Layer 4 of a small transformer language model trained on English Wikipedia (9 layers, counted from 0, width 96). Numbers have three digits each and are written without spaces.
In attention head 1, each number of a token's query or key is one row of weights dot the token's vector x plus its bias. A token spreads its attention over itself and the tokens before it by the softmax of 0.177 times query dot key.
The model reads these tokens: " like" " y" "our" " typ" "ical" " h" "ip" "-h" "op" " album" "." " There" " are" " a" " few" " c" "atch" "y" " join" "ts" "," " and" " the" " m" "ish" "-m" "ash" " of" " st" "y" "les" " works"

Query weights of the head. A number n stands for (n - 500) times 0.00044.
q0 (bias 0.173): 467859735554453740416774530422200697739698656409358414864427577450465340500442265624632433414285464533331300288454556352505388224647661441573420457337260644733473447478634546399585809717364276575567527402610364294283495703417419467364564486441643566425531622671669425526295656537403542453
q1 (bias 0.041): 397606543735598379496536572492610472504524524479476445698637636435647253591601555526533472638467561772477504442419256447626504652559357592500439331099397655606262500628569765538329735500781622667330633361465591535427625504424451332552488512292689408660443208364192548414371298496356565393
q2 (bias -0.199): 247215513630586312549663344548628306649622512538566648596618680570605615352352717332563319376665583487402225387375516658406739500674746688760608444542665565496438553455405411488383464468252459431492520445472450504470390496793446546289660068375456407368728406589480692635555417401427551344
q3 (bias 0.182): 505708201679745412576500746645547473504602396890245386807671839283636554219374504587518442496505256486440462550240561300547269576672531573561468535463407451474630442469708496483543378466578428504500370547573569496321569190420691587491679491573461438682700368279128446734684147500349406438
q4 (bias -0.034): 291539474621478489317561495316325488652569689354598532540647404461624586492623861827684508603458475517512461400795381277542452716555472453612492297324785560484631366480496596220405508453575793581643561253316312401481433352460372379496466404488759657430455554601278195484408609598488500491
q5 (bias -0.237): 755385666571381512639708285134514590457254443558278551585567522426693351411683376637518609631698605372417381558343716394631365336432611624513667475415474680428635470478425385658749331220487183254421417604475224719484576361668451492444612193475415625562544483569529769483787532500284434744
q6 (bias 0.133): 453696603545640459571345520764370338474830749450354444648477636382365460248424295649337327711523335458605612342390522662366353692624369568491384534427400609807314223518277458331528685709455249579367482653555464813689336736417599516434491396305357413802554627605403584586550373310548424753
q7 (bias -0.227): 398523453361519397639409393310699214698424537654419368701474642657543529514419713627481419457602400612451685339615404689462375514766655472554593493346514638532401595474397541664535400521432426410382335563331308365617413418395470503653477339623260486413474629787528427383466453592639374748
q8 (bias 0.063): 712539445519298486709577731496366525605347493342331446514413549451341596626437496325474245554679378426447392260392371545485564389687511724622225654504420565579441686438552718679531525638655452576326279440521417543577701473431324473613368526472590638476679479464700463287526461539328661492
q9 (bias -0.061): 396429849608424354529534761331456400599475640409500397521630599492662530496293446445353733422465411393737354431263599196575434492356459307385590693535317467752712500546304448593379414504517419436602639601480427627546713365915590273303539349500731346704256436546508479794496496557701387487
q10 (bias -0.066): 852284377669575588429464815474635698469288603532518583640344514436513531544379640674167343222546383542487388132538665527764695538398395449252653695591390350426817420540496295738566357444463387357308571628397308526476247291575428628376404491641700698584577445787432367418422315752500521609
q11 (bias -0.112): 390303492316690596500350500482627384604456570432643615381613601622518459586474403548666426489568404434524454654650182656481561375584392461633519543658648351417206638646326500493457318458447363552703405458253519557567530582482351510642376365451622529503719549333458277390640371427792531729
q12 (bias 0.229): 618358593399634730445611487252521410481441456390329728465598415274652671605655442152650783581684416504734529520406195436657350459369656485620412635398664684515413461587404541481441519439370500332600409641713407427359643289500303526622305626545384512541408564418379456799643580409504489395
q13 (bias 0.070): 424546462707475530532350598465620641698508516468381492519655516244477428473456488569439412365451484383278620690647523432788438590496426447322448546845449555221361496736564452847790577344403588712265520523413395523550296652339359430406492549504554434560436462449318291580394466645575504902
q14 (bias -0.021): 504412572520597526413691670441637406449528564713723667445381451299410416551592488358557444605722448630310776329500551561218527428401441515512544496529221437340444508678564474663322531496467173639424612454511284276322656657132711385631721447470703535677484470492393488585479691613242458500
q15 (bias -0.311): 514388464478245595500403438625354617741129585739424690579500062512496551645423604601504555169338419384427642400359814616562525764491475638492757397465521500629819416302560412536617422447304680412470568471638517603515513441525560638479400344472301605689242395437553737418522622229546423549
q16 (bias 0.194): 420588626399825507508646642473467367508492540614286295411219565665442560729464457286605516334508644779496799399598681488533519496746558489570468585313305461423381366677644664519282481241334440634317524458481796642583174471586508478441630492330488375376404553492523504611427551293425662517
q17 (bias -0.021): 429276487436553695856537598370526426390496580453488650647166190532267525683467459797453554597491504404563408487516658382673399276526533536654508638457643442663688438661466230635527581380363163480471429700312538375492380456492521384422346223683341615563441337735591351516718540674483559703
q18 (bias 0.056): 510481428514144858733460278531773464262782482454306561385472482723611396720554580500588391272598450438423330381509478555641610423267535479676759452708416509456599442755459470461352779387389732186468450353509408609504356797580244433393606495694465642585532487687582464774329514505276234290
q19 (bias -0.010): 581298481564683296229625680574402623579549321623670544124661486521408348539285307413482504822334802749360645163475461450458860428403474406352527530550351306465437597287734500598476811384500428664518714748449395383581472576593246508735633354628395350356640530385628464504505296505584593453
q20 (bias 0.007): 516692233657300350435445443536519777543551595433577539375613548725597375307657568378425511379628482608253366429458671312386514500496324761539644493537543698361463460395430428476543359781567452576603402644462563496477327457634459608301668642615471305545437552706427434518470434489558306415
q21 (bias -0.144): 611535434186338411517550030415513541606500846734434553557748424512492517321679260563381413565821567631457378428745472462487314508625516544581567367279545275585425372446780621619544452380402588356617828392488576363579705482578673550409602542643435402606559591471365388291355354452632338417
q22 (bias -0.131): 314521390662353441472354594659500582453863336459671554566520366613414360337651449564203568345328516672375358427538705564645566369578480648562733450549332665531444327492708444436399508435614307623233242496313500712504565475449524456559606455709531445425609572402462381631831280604291511681
q23 (bias -0.098): 513482527384208504383617604451474463545250323526722537652349299213611357406458504509590732647279695531508680650648471653474267544578397484545521402599446757439559421350669599236665675290771517354534466488689698358416578656246509632438423363584578794508483532566292789342474272346462524478
q24 (bias 0.292): 483442454387658669566625337431619488620590547423516519504480492414666291504382504743532212565504548657339467468231420731692500660504600459588277259319295508546500418527504341493492470700540440470362520462689379271382492337325600602535637621301727228571568680648511422394358835636692601504
q25 (bias 0.093): 402750562658500597342658421455722549492372450692663748672526675207602500463408218518538596752367588443425596470468423394561849406513332401195567691449484599349475326703424441615703480564538551743420458468472244492390582469306301585574577662397643401713327468488377379440329180430479679447
q26 (bias 0.163): 374472472460495349509544691286377414423370377451443201354680513612332403414386534528527680577676425260833711674358457562482415409767534592299120428464543319744526760561795488500542369698585522446293732349513500275476599579617416865682522487604564582496655337548713522263428495390513679306
q27 (bias -0.113): 626330492488575695500570452512484415469715508387586308292561412478705480519709535755468315707395528649466549448425347416377485337467512451412413477339245372220531757289425515781492268462512389585539406621515564645539257425523596533703641476654588612426667549174680645515407303636691418529
q28 (bias -0.193): 562717581628694353429670535614505425518407360509729465316389592300443477500765425224716347308643301264581580386555731391323644424570258513675731413459509566268554189313608487449391483354743523677518393788865459383292486181718432608531601454581382558449704585394457580292463424467683338780
q29 (bias 0.132): 470615384591705508464504495472796476500391549342431433385642541427432581532496731680376589630462606713666615182504622750332638584429488404136541535583496304409492448637223527392646347372421889492467504286434608457691296483548373489380845488573456648531340566508488318273321560614524454603
q30 (bias 0.242): 597531377581513426368537519528617680431434295585500071276453610370480417699367484617517467476444664557591465648532407723448734488160329492776445520547823623293367591207609559548319556600739550426517575532376551528477461659360665558397585492460813315622462532307492517488427819230339504403
q31 (bias 0.149): 448942397324388269294628550483634352686583491523527422448505708546548611647615452333672478336664398598647370468710466733665307175706639529440393676491483334332655417588447683555261316445672460355482460445263410346661586848636563434447804658470409408299469403618264236423591745454452403579

Key weights of the head. A number n stands for (n - 500) times 0.00048.
k0 (bias 0.074): 425757456508282836516595519585267736634114674551459419464304441390642587516396374464525454432351479396594426500508621400629532683573236433403446371720435545395707430406517570618636652556466412457637649559563348420444287267561420393631258272382492639860483571761468484436623465426418590797
k1 (bias 0.034): 222665421630724570622723667354418588694367627309444384368554336472460594599623526617351500496731387649284250401621496462709536475654489376576541449431522441544582537493511528386362406532622606440294481647461172652524776563400337555578672405336347607595636379393447426529634429297444553496
k2 (bias -0.059): 496395335610647310694556616512775575653445360553492609668788512417288736434432328556676420286245673592481274431398628718450690564504524546629286193578559508539164591441395399447559496565365613417364436619489561693449537245674383370306529524397598331576565728421508568558607381609448447496
k3 (bias 0.073): 425447339448680416399578762572573565504380496552445561351564699385764707294480611475293477288657406479504541429467682468476451673532607615405386591656339450337481635450280390722599368586400587397488589601616532624468556330315488460751604492589435385588693515285426492703600023390589530257
k4 (bias 0.074): 313554445451458504330583661376558359640299672231385550590651423428520444636576672629504328620562416492307517386606345355860701406389547511609323423239825614717400449583564560383576515370590625403584440393363459604496520403504351470500439463815547728383363402638587250512807479371492629542
k5 (bias -0.096): 601287609572574550525496574185427402605320280699533645654343555304435409435512391616453587468692667683826388529484339521594384430688751453605592295492256598472517578287296450579566420496568204686570385504639449560579411276475651408647339247468528304578429834553413558444508434850484579430
k6 (bias 0.086): 405451242701581508542449333721527660450428766600602492508434622528668697521526605408404295434465573424447572417646824573349276548557400740325392579701454450517487145348242344480609455426478302380607474426606243665663531509572574457365539513325179656770768626690512530372281464393339662698
k7 (bias -0.059): 838496252321592575859413418439782266511543485294314390489395582597478650482569364528478463671492493669497619478514376541534262500712661361514426578526432464571423522580353545490488369528425504500346438448514313380600470504590341605493601571455400536383445827698594358391605477347536476701
k8 (bias 0.064): 415528408640488677779455436363512582481364367348553603370445473640411481485367668274438435389383248672677599485403692535610537675677329511607538780671455541322477350545538461576202404693508550611405386376362368427638711532353319606496535535648630369565654511556380621306477318393534677636
k9 (bias -0.066): 435236480655724447602561611362413448466376523765329522630473446475683786864557526278481599382453642512601341380334504396496467435225545500400527555508463646366588606338500400294552467478387492693527663485657589408490512189662585430647406620504407429482204431628540439566371658472632688408
k10 (bias 0.041): 537341395597491484586590790551837377462731513619332555382535522619335500677107686658081530496327665677721595320393596779679592646411741512378487743632398449407535423530678464611500517604482705508266612318438632229547473440487513336350407341615449258378326537683529457338332408486517471441
k11 (bias -0.101): 437239668436434534632393256486539624442581611390474888569701410640573470406626598304681411701317470379314558568360342706573669416511536539615407604629554595529374504335359549416614450429334496569556360344242560443550553527500519671390629357394403558374661482398549463407807575481394465582
k12 (bias 0.036): 389346418370358302500508396361464420624664581409477515508587700383421512504496538259595813590726209451599351798602219500264586558388470581590383612551485671414496572534329514419431515578528391496631661570397531608308706344481332521683283429886492511504636599306441611589417611488500518528
k13 (bias 0.108): 485492757592473385464637395610557422496611551352486535507604467435720406585460759629441547468507551131349428165490409705707634674556433421278690433593333322433670421522434639569607518413359569565391348354451385328579362638482643624568481441414602375384449538654680464552470496564338579466
k14 (bias -0.077): 589513656618152663650484674500517429582346460573655616722475443126539500613667586470500524562508332676610646334307570826620589658376648591481588411304430186473472508532668620443534423450423408433464480416428333539576758420256419474626529520280333692598576492339587611342447466500271315483
k15 (bias -0.106): 411454559427303322267654496652471473297354212435536465465394638598422616418377586573471680376414632705595633415406481564521577515628555549519528384272348598721576445318600369318403581573565420586652202340744512554251320496610899607354520634591613578256412579748576417558471648591539443559
k16 (bias 0.055): 537464646563460496515736633691584557680489438426301355496386516536530554470454519326574404299429280468398540414649768519285314634662440464530345474461553406455818732508635593423545385346296465586435626779386281519493350476671461528382520316292616515391485638371540584345484908512485635577
k17 (bias 0.041): 680264363410465672595383764356634536410496559606309557392371425420482308399408540584425611514409478388591361496483629679496604583732655574615400690519533656619563675343426372672438678592564199535452537415338560219657352367741369456372345462588576584514370507642521460475345598662416426430
k18 (bias 0.025): 514733432587150512500377476558771550571508444657479645529566517484621517562555291403483573318605384491354348374670243690491645484443492407450569190801483336458636365272333376674392438692483650532726411659374513479419299495534396393386526609931542542653384383647496360422456663905411237523
k19 (bias -0.030): 413414623549832415431603563648383560673410392641634336365473368439483283597215326477575418609482504673533735227406571430697764492312559237521840399571428381487573564590535480623221642517310456528184845401421359692414602532534334640752677465426395589602478681334665694475243381459436360523
k20 (bias -0.009): 452832533493624413421407492592558397544545315621646568551568500530650709486417578560418549389743643423358475613444554409511348523450527401733602389543507544520483448376563458490585470377443682386528507593407649544582421268517437281383632465583381206674433411640639355611318267311672437526
k21 (bias -0.065): 578457616264620394488355341476322556281460516517581464560642152546329512413634643899471276508810418585531479525519658529601409381660600481595664386454376444536662653532512336492543351379488537336618532344764612575367575358512492271307716537589322640408545674247333460371679517335548608775
k22 (bias -0.069): 679855294462642483359299605595547563463452586531567580500288397429504583317215460173374590267496779524276281405607489568636576574682592468558813489561507707653339481478428549593520551572565356549421515532536423431582485353500253354567542527529442459408474521437704616533565420500663557251
k23 (bias -0.081): 518723393383473547538681699475390504628466530227732385517270440388172398541492351642582746504635432714480783539596340432421311456552604601681483541461284738875398483550415540424469651597617534277631449480646682443465617779358376625487383366226595654252500327567355601304496275491479540317
k24 (bias 0.100): 691484339400533664558752312511569496370593817456535302485540739326423735607422270572416508705621484521326578576589417603455614482532420567603362455304446415215484539581657749507653553522592205515175539582466616398309380363303484428438692377493435404688595537619526411402500645304492463615
k25 (bias 0.100): 388496558578588696414720463366394357667450620548594451500720408624543377475333717406415638609560460523524428411407373599515605425309610448387453205708450414422620435554442602562531500517593463323475663278555411451559623596547570534640570267189291372661540452700469388626630311496392682580
k26 (bias 0.084): 461526638367397504451654436619292460432258271458484357464517458573312467683614216557592410552576332410717513463523540294602548369753416411508299591387568444500573314629738412605401591633308401680529492504305471618641877686419517787702596392461611263519619484524321569394822322321625558427
k27 (bias -0.096): 476185520545434679863537380608465500590555433523522514525409508269543467475578605556202319762211448508395635489381453310688479507416536546579694453315362591619478573482467535577539214383500526531507588525535613614597318590314481572694610455616403365639448451351694632557367327658548454453
k28 (bias -0.090): 327395619381698449143533668533483228709413395415567541443526504484369219296843418252444379520379479597548684487298695584487447661452418746630605480325381689476262314409550480512518544404641723516395500728744679476720637256612568519603406449488329459496631599570532533528556309692703282566
k29 (bias 0.047): 508385471448385398185586469462806396807694496284293477638520380556485704733386592555520378588561334545634586404630504318472508441443542481302536511396719284511359543698445625500463307365508575471339625447474596390703331924698599446504741488448534419507310578527500367458408508447562481732
k30 (bias 0.110): 529568792621532396238477577616468813380477704512626403391461520583598496605603466636437623355567381359620780484565444581377682327251312460716249366394444526504496500515746572584496382335426573572573531412324508533517583833242391525394535457416634425612566529379504393648272590552356471302
k31 (bias 0.070): 541423582295536464411317524642754298563419650601654612546434430800437594479928613260579436313557466244634742491642433522615301585611248443529513579627563424225543619699681548386650243512377755303560312463500330562582469459508418334441513404296487530480509358420422551228913559473402443595

The vector x that enters this layer's attention at each token. A number n stands for (n - 500) times 0.012.
0 " like": 399496513432539488674579574270464456356615416430520472395538628352371482468302453564274475529782724662615392488674507610417557420499603564434635750472525494397401581425452406529718641446372447531402407456510620363400541384600644340589403547707636320509274524794532402347321503712621434534
1 " y": 755481394541520484560496603176559469398476258632349472546717701343363512408456608494329439556543651628531570495565411555772572464425796440438483310416472536394383494455486492355459494604514348531483532403749705545610386271547568534500452671396680560384425581797418304425455579520479523374
2 "our": 751552435416592736467591643192663257533264337476459575604582764493459534615340585541358693502488692646505450373335347595658506459454746474259382507444361509414368578384523412334527640498573528557621435557650626505644419360365565612480512605470543445376310604496407423410419542581513540424
3 " typ": 755554531608608553521510548301541456571250222585373506526557459492281457419372683593362492601375815852585542651483307560604583470483618472588402417315262436484510459505464391427619611693606387631358472528726509495577427389379606487415536647745527314487423599565425492509395491485479421299
4 "ical": 682627474531622610530541527311612413483417200633347497462408538549415491442308443736484555520448671893552523602493346579723616614617629423477473368352185591549358433389435328477562635507505474564283318561543533543493404401330644541352512542548537368505272689736510548474378508629537593440
5 " h": 698495365406449514530430548248585484405391298646347469576435633353397493418434422593309469804523684834570587412371504581623641479463735496524521358545361579540570561433407414378449676701489473594422516551655658542591457230479649504425482684418503402455501617501446279384378490456406770450
6 "ip": 802531380517585550523517739339626470591326186716339514439544497391316580447404541411335696503503554881641632444427339457665611605523613570340478441496419557531518479469427412537416602622599266604431552428875476376457474358434568517568553686379411379463460488571516409496422438520525535268
7 "-h": 684445280449501579443516647320534462517424297592382537528496623402437531379320338538447536753497728870587614394454516648652637545366709431485540487416256585503508530367349361379426605580569498736292438473729627555521500440530646460428450708461609385312558543520326334529458479562513609336
8 "op": 703516370477573491546626690403718473564378094630280469405549500365286619552334492482347771528495678723656606449511453515589633593564678431351412420506320656590524431479520372517426599518703346584397475419788487455399495331320627621430578566410449428508392583506510399577401468675491508355
9 " album": 620663423395494533449379647291714595549521388589463539370427669447482458401404450650392737657535814708588554600353360566557763485543732352505482319373242498403463417437325335403544591549583308466312521549798598664448415282401465522464475643499568396524450535700488415451391523444488533499
10 ".": 542559315458430472547367427501553532445544310568315588424466727351453585503440514685390614462619588703639375547544390425503682421303677283297475583484434593507358494356327421347629683610665558530320547467648645534535569148657367527475540606601566292386340642815441453539568558596476520511
11 " There": 556624483564593398559595506301642415493577346486255411361610658475383657716376453571357775634601750621551431502351375482538534429445643378436513620500440576480223466546338303376568601680401469422475491377577655682468368121586544469421520564600580439378563557696466397584517665585481493329
12 " are": 619579471533652495560321416213683552400502236516364514654703660554436474566285554610489589678441703712602492535454411370779449492536599358438495589522441553579424412380328260426416555626356623708473596487556621531295465473646209393499487426600414354490296611688441486617508561466558428388
13 " a": 666425518476679326473525539165685407378471442614319527519571572405387572384260389681416591692428752558547425614434393550709373509471681355501550579594268642614449327393389548294345544649421404550416535564585580544413383586498396518401516614651619479601330698659638393412573447609525563410
14 " few": 724568535472602580620415641138670373584308430577295478558529576505365695501327491662394653616523648655516607538455394496631445560549442340363476595500136543572360607503398448466520556655406502511440557646465643661338261393610523452455567506563534403278508577782484523423444541460481384305
15 " c": 719400449344543515594466531375708543484384422582271372500468548265292547447334421575464518683390839697562409638398374572522540557425724393613546494488350486638554562444426457284455646700510367671303540442601576575564496267441584636359464618549565472437568610645532294511418486502356668511
16 "atch": 682509321396515482505684631369582562558511380558283497517548632486362498577202661522420741611472810719602635504342382543683670498694674488427437463453249560525406547524412476430445624569674286578338508535666600532279240381464356444533519551459463350487494660518268524480327552467483539448
17 "y": 684553190406583519521630584332614539570581341579250514555542586382398447437155481607404556483476629969434541591398368651548573475508721311425554355497274677545364512354457587406590653474682405490444556503669611488480287403353435632459457593395580481527417647692498425565476547529487567387
18 " join": 683574437530455598536445542327472568605559432487374495455500528553211492392103553679413627601422772724555603620390414535552538397499722475435474428321448712333279416482624520418406620589657471630401571614613637518421267319432521485479622654581441365511375728501310430574384645510557546381
19 "ts": 535640219470649683443487511333547592646526341512259391520496522394344460527311533610383840568540751945550490713449326678665510406468642403375541436371433587569333520374484513381438590514576469540321584475639597563428303469493394523381567437481489501446435668578391498491309678590483596494
20 ",": 756575274485520384583512567301598459367619395537350527400486684399489536442388461594605633577484555814637382589520359539552526473491549306452489511352614585649365418242401428360501673623600600527276600373565678558502346361512349630472680543516582323433210786692420531465498474658477493409
21 " and": 647546257459592365518605543234591538433722357491302530440498797488501628508419330702451552599369735691590427573586310305633523475515500500412520537355592625561381477378384456402406684583575592476322572374606656670487339416476388426585585554587590302439445656658429340468518347668579526304
22 " the": 681531330486705322496639573095687422424468424567318453485489539428391646542280244749445638631431594507600489598441352458567417555426565398403402576561417729498387439435383494385460652614491480623355439529564617647418447427454443493404636555541490442511388755687545293610576548588638654436
23 " m": 727506309453537311633528551375731504449537302542334448454437608420320661463380376557277529833530783729625548590498522463592477585420564411500357475495370564615620532446339603390402641657478295645366603474684544553495531174412604526358614533399556474407400556589510294589359579464529554466
24 "ish": 692553143330592485460646662290543411512531229497371382562640584537420599442236529544471682654390621793482634554394434510671639605531615412378497660454243396427426555520579537402455591509706271646323577561496673554456389328499473491477568561504499504402412720600333522622366578411388564385
25 "-m": 826403214460485449574525636391584482541529418517334451500496564401379539514297380498365588681441827782576587510612486499474535613385645351554397445459403507610524595392366478471475665541662458775301514452568565481582612377366545514400662588358658418280472476658454263633335500514598514319
26 "ash": 727643115470537450491831680348654530546444293538373401539605510450333517452235587540465774620486661701546585478476420515614551522512557462394428575499264676533418491492570529465444552605611384617293534538583656497334330352446386456432618610321528469454491796461397481560302562528454545340
27 " of": 754617212238552448495474652362594627410599471509414393460497613417347580538258350745425555616374574619536586632580454600614534482606689319477533466369486601488415526452424446483415618456560462593314392493621745560320487295496314533574700530448639380498272737729432355437439597508609516370
28 " st": 812531362442428433479449562330629621410584428471311430440372433373307610551351410559458499803477832737575446668477533554662545482551867374618439454408501470576494416565532374501386685693521419512417682528596676518453463411453488525395625593605497429474410552425314398462310467388433580296
29 "y": 789485125323616439502555583369583457539634269572327531555588506445340514485206435465426664493526588883545473593457399515589589453489724352351555415589399471455437596416555664336453660480662341531475637481601762433438466553278266605564527626463564558549544588577507484524428512453387535276
30 "les": 691624093484607508455535600295509564593591287559313416523458578377361460538274543628387771503541625826440479691429300534708429499398599538600454421425504476489350531444496595362488562505636433589292671540703609580440436554483335556443639489539580549390237602566397623499313626482439568393
31 " works": 580633395606703585562343543263541621547678359513337435387507534499346485503270466562370892640535764839535507686462327498548596440538547408547567412379544617561315452384485529339412622500462410551317770608581605565445313401334419516396713493483431500463298548512460543451338550389470553591

Token 30 "les".
Which token does it look at most? 30 "les"

Token 12 " are".
Which token does it look at most, and with what share of its attention? 11 " There", with about 30%

Token 29 "y".
Which token does it look at most, and with what share of its attention? 29 "y", with about 30%

Token 21 " and".
Which token does it look at most? 21 " and"

Token 22 " the".
Which token does it look at most? 22 " the"

Token 28 " st".
Which two tokens does it look at most, in order? 28 " st", 26 "ash"

Token 23 " m".
Which token does it look at most, and with what share of its attention? 23 " m", with about 20%

Token 8 "op".
Which token does it look at most? 6 "ip"

Token 26 "ash".
Which token does it look at most? 26 "ash"

Token 7 "-h".
Which token does it look at most? 6 "ip"

Token 6 "ip".
Which token does it look at most, and with what share of its attention? 6 "ip", with about 60%

Token 19 "ts".
Which token does it look at most? 19 "ts"

Token 17 "y".
Which token does it look at most? 16 "atch"

Token 20 ",".
Which token does it look at most? 19 "ts"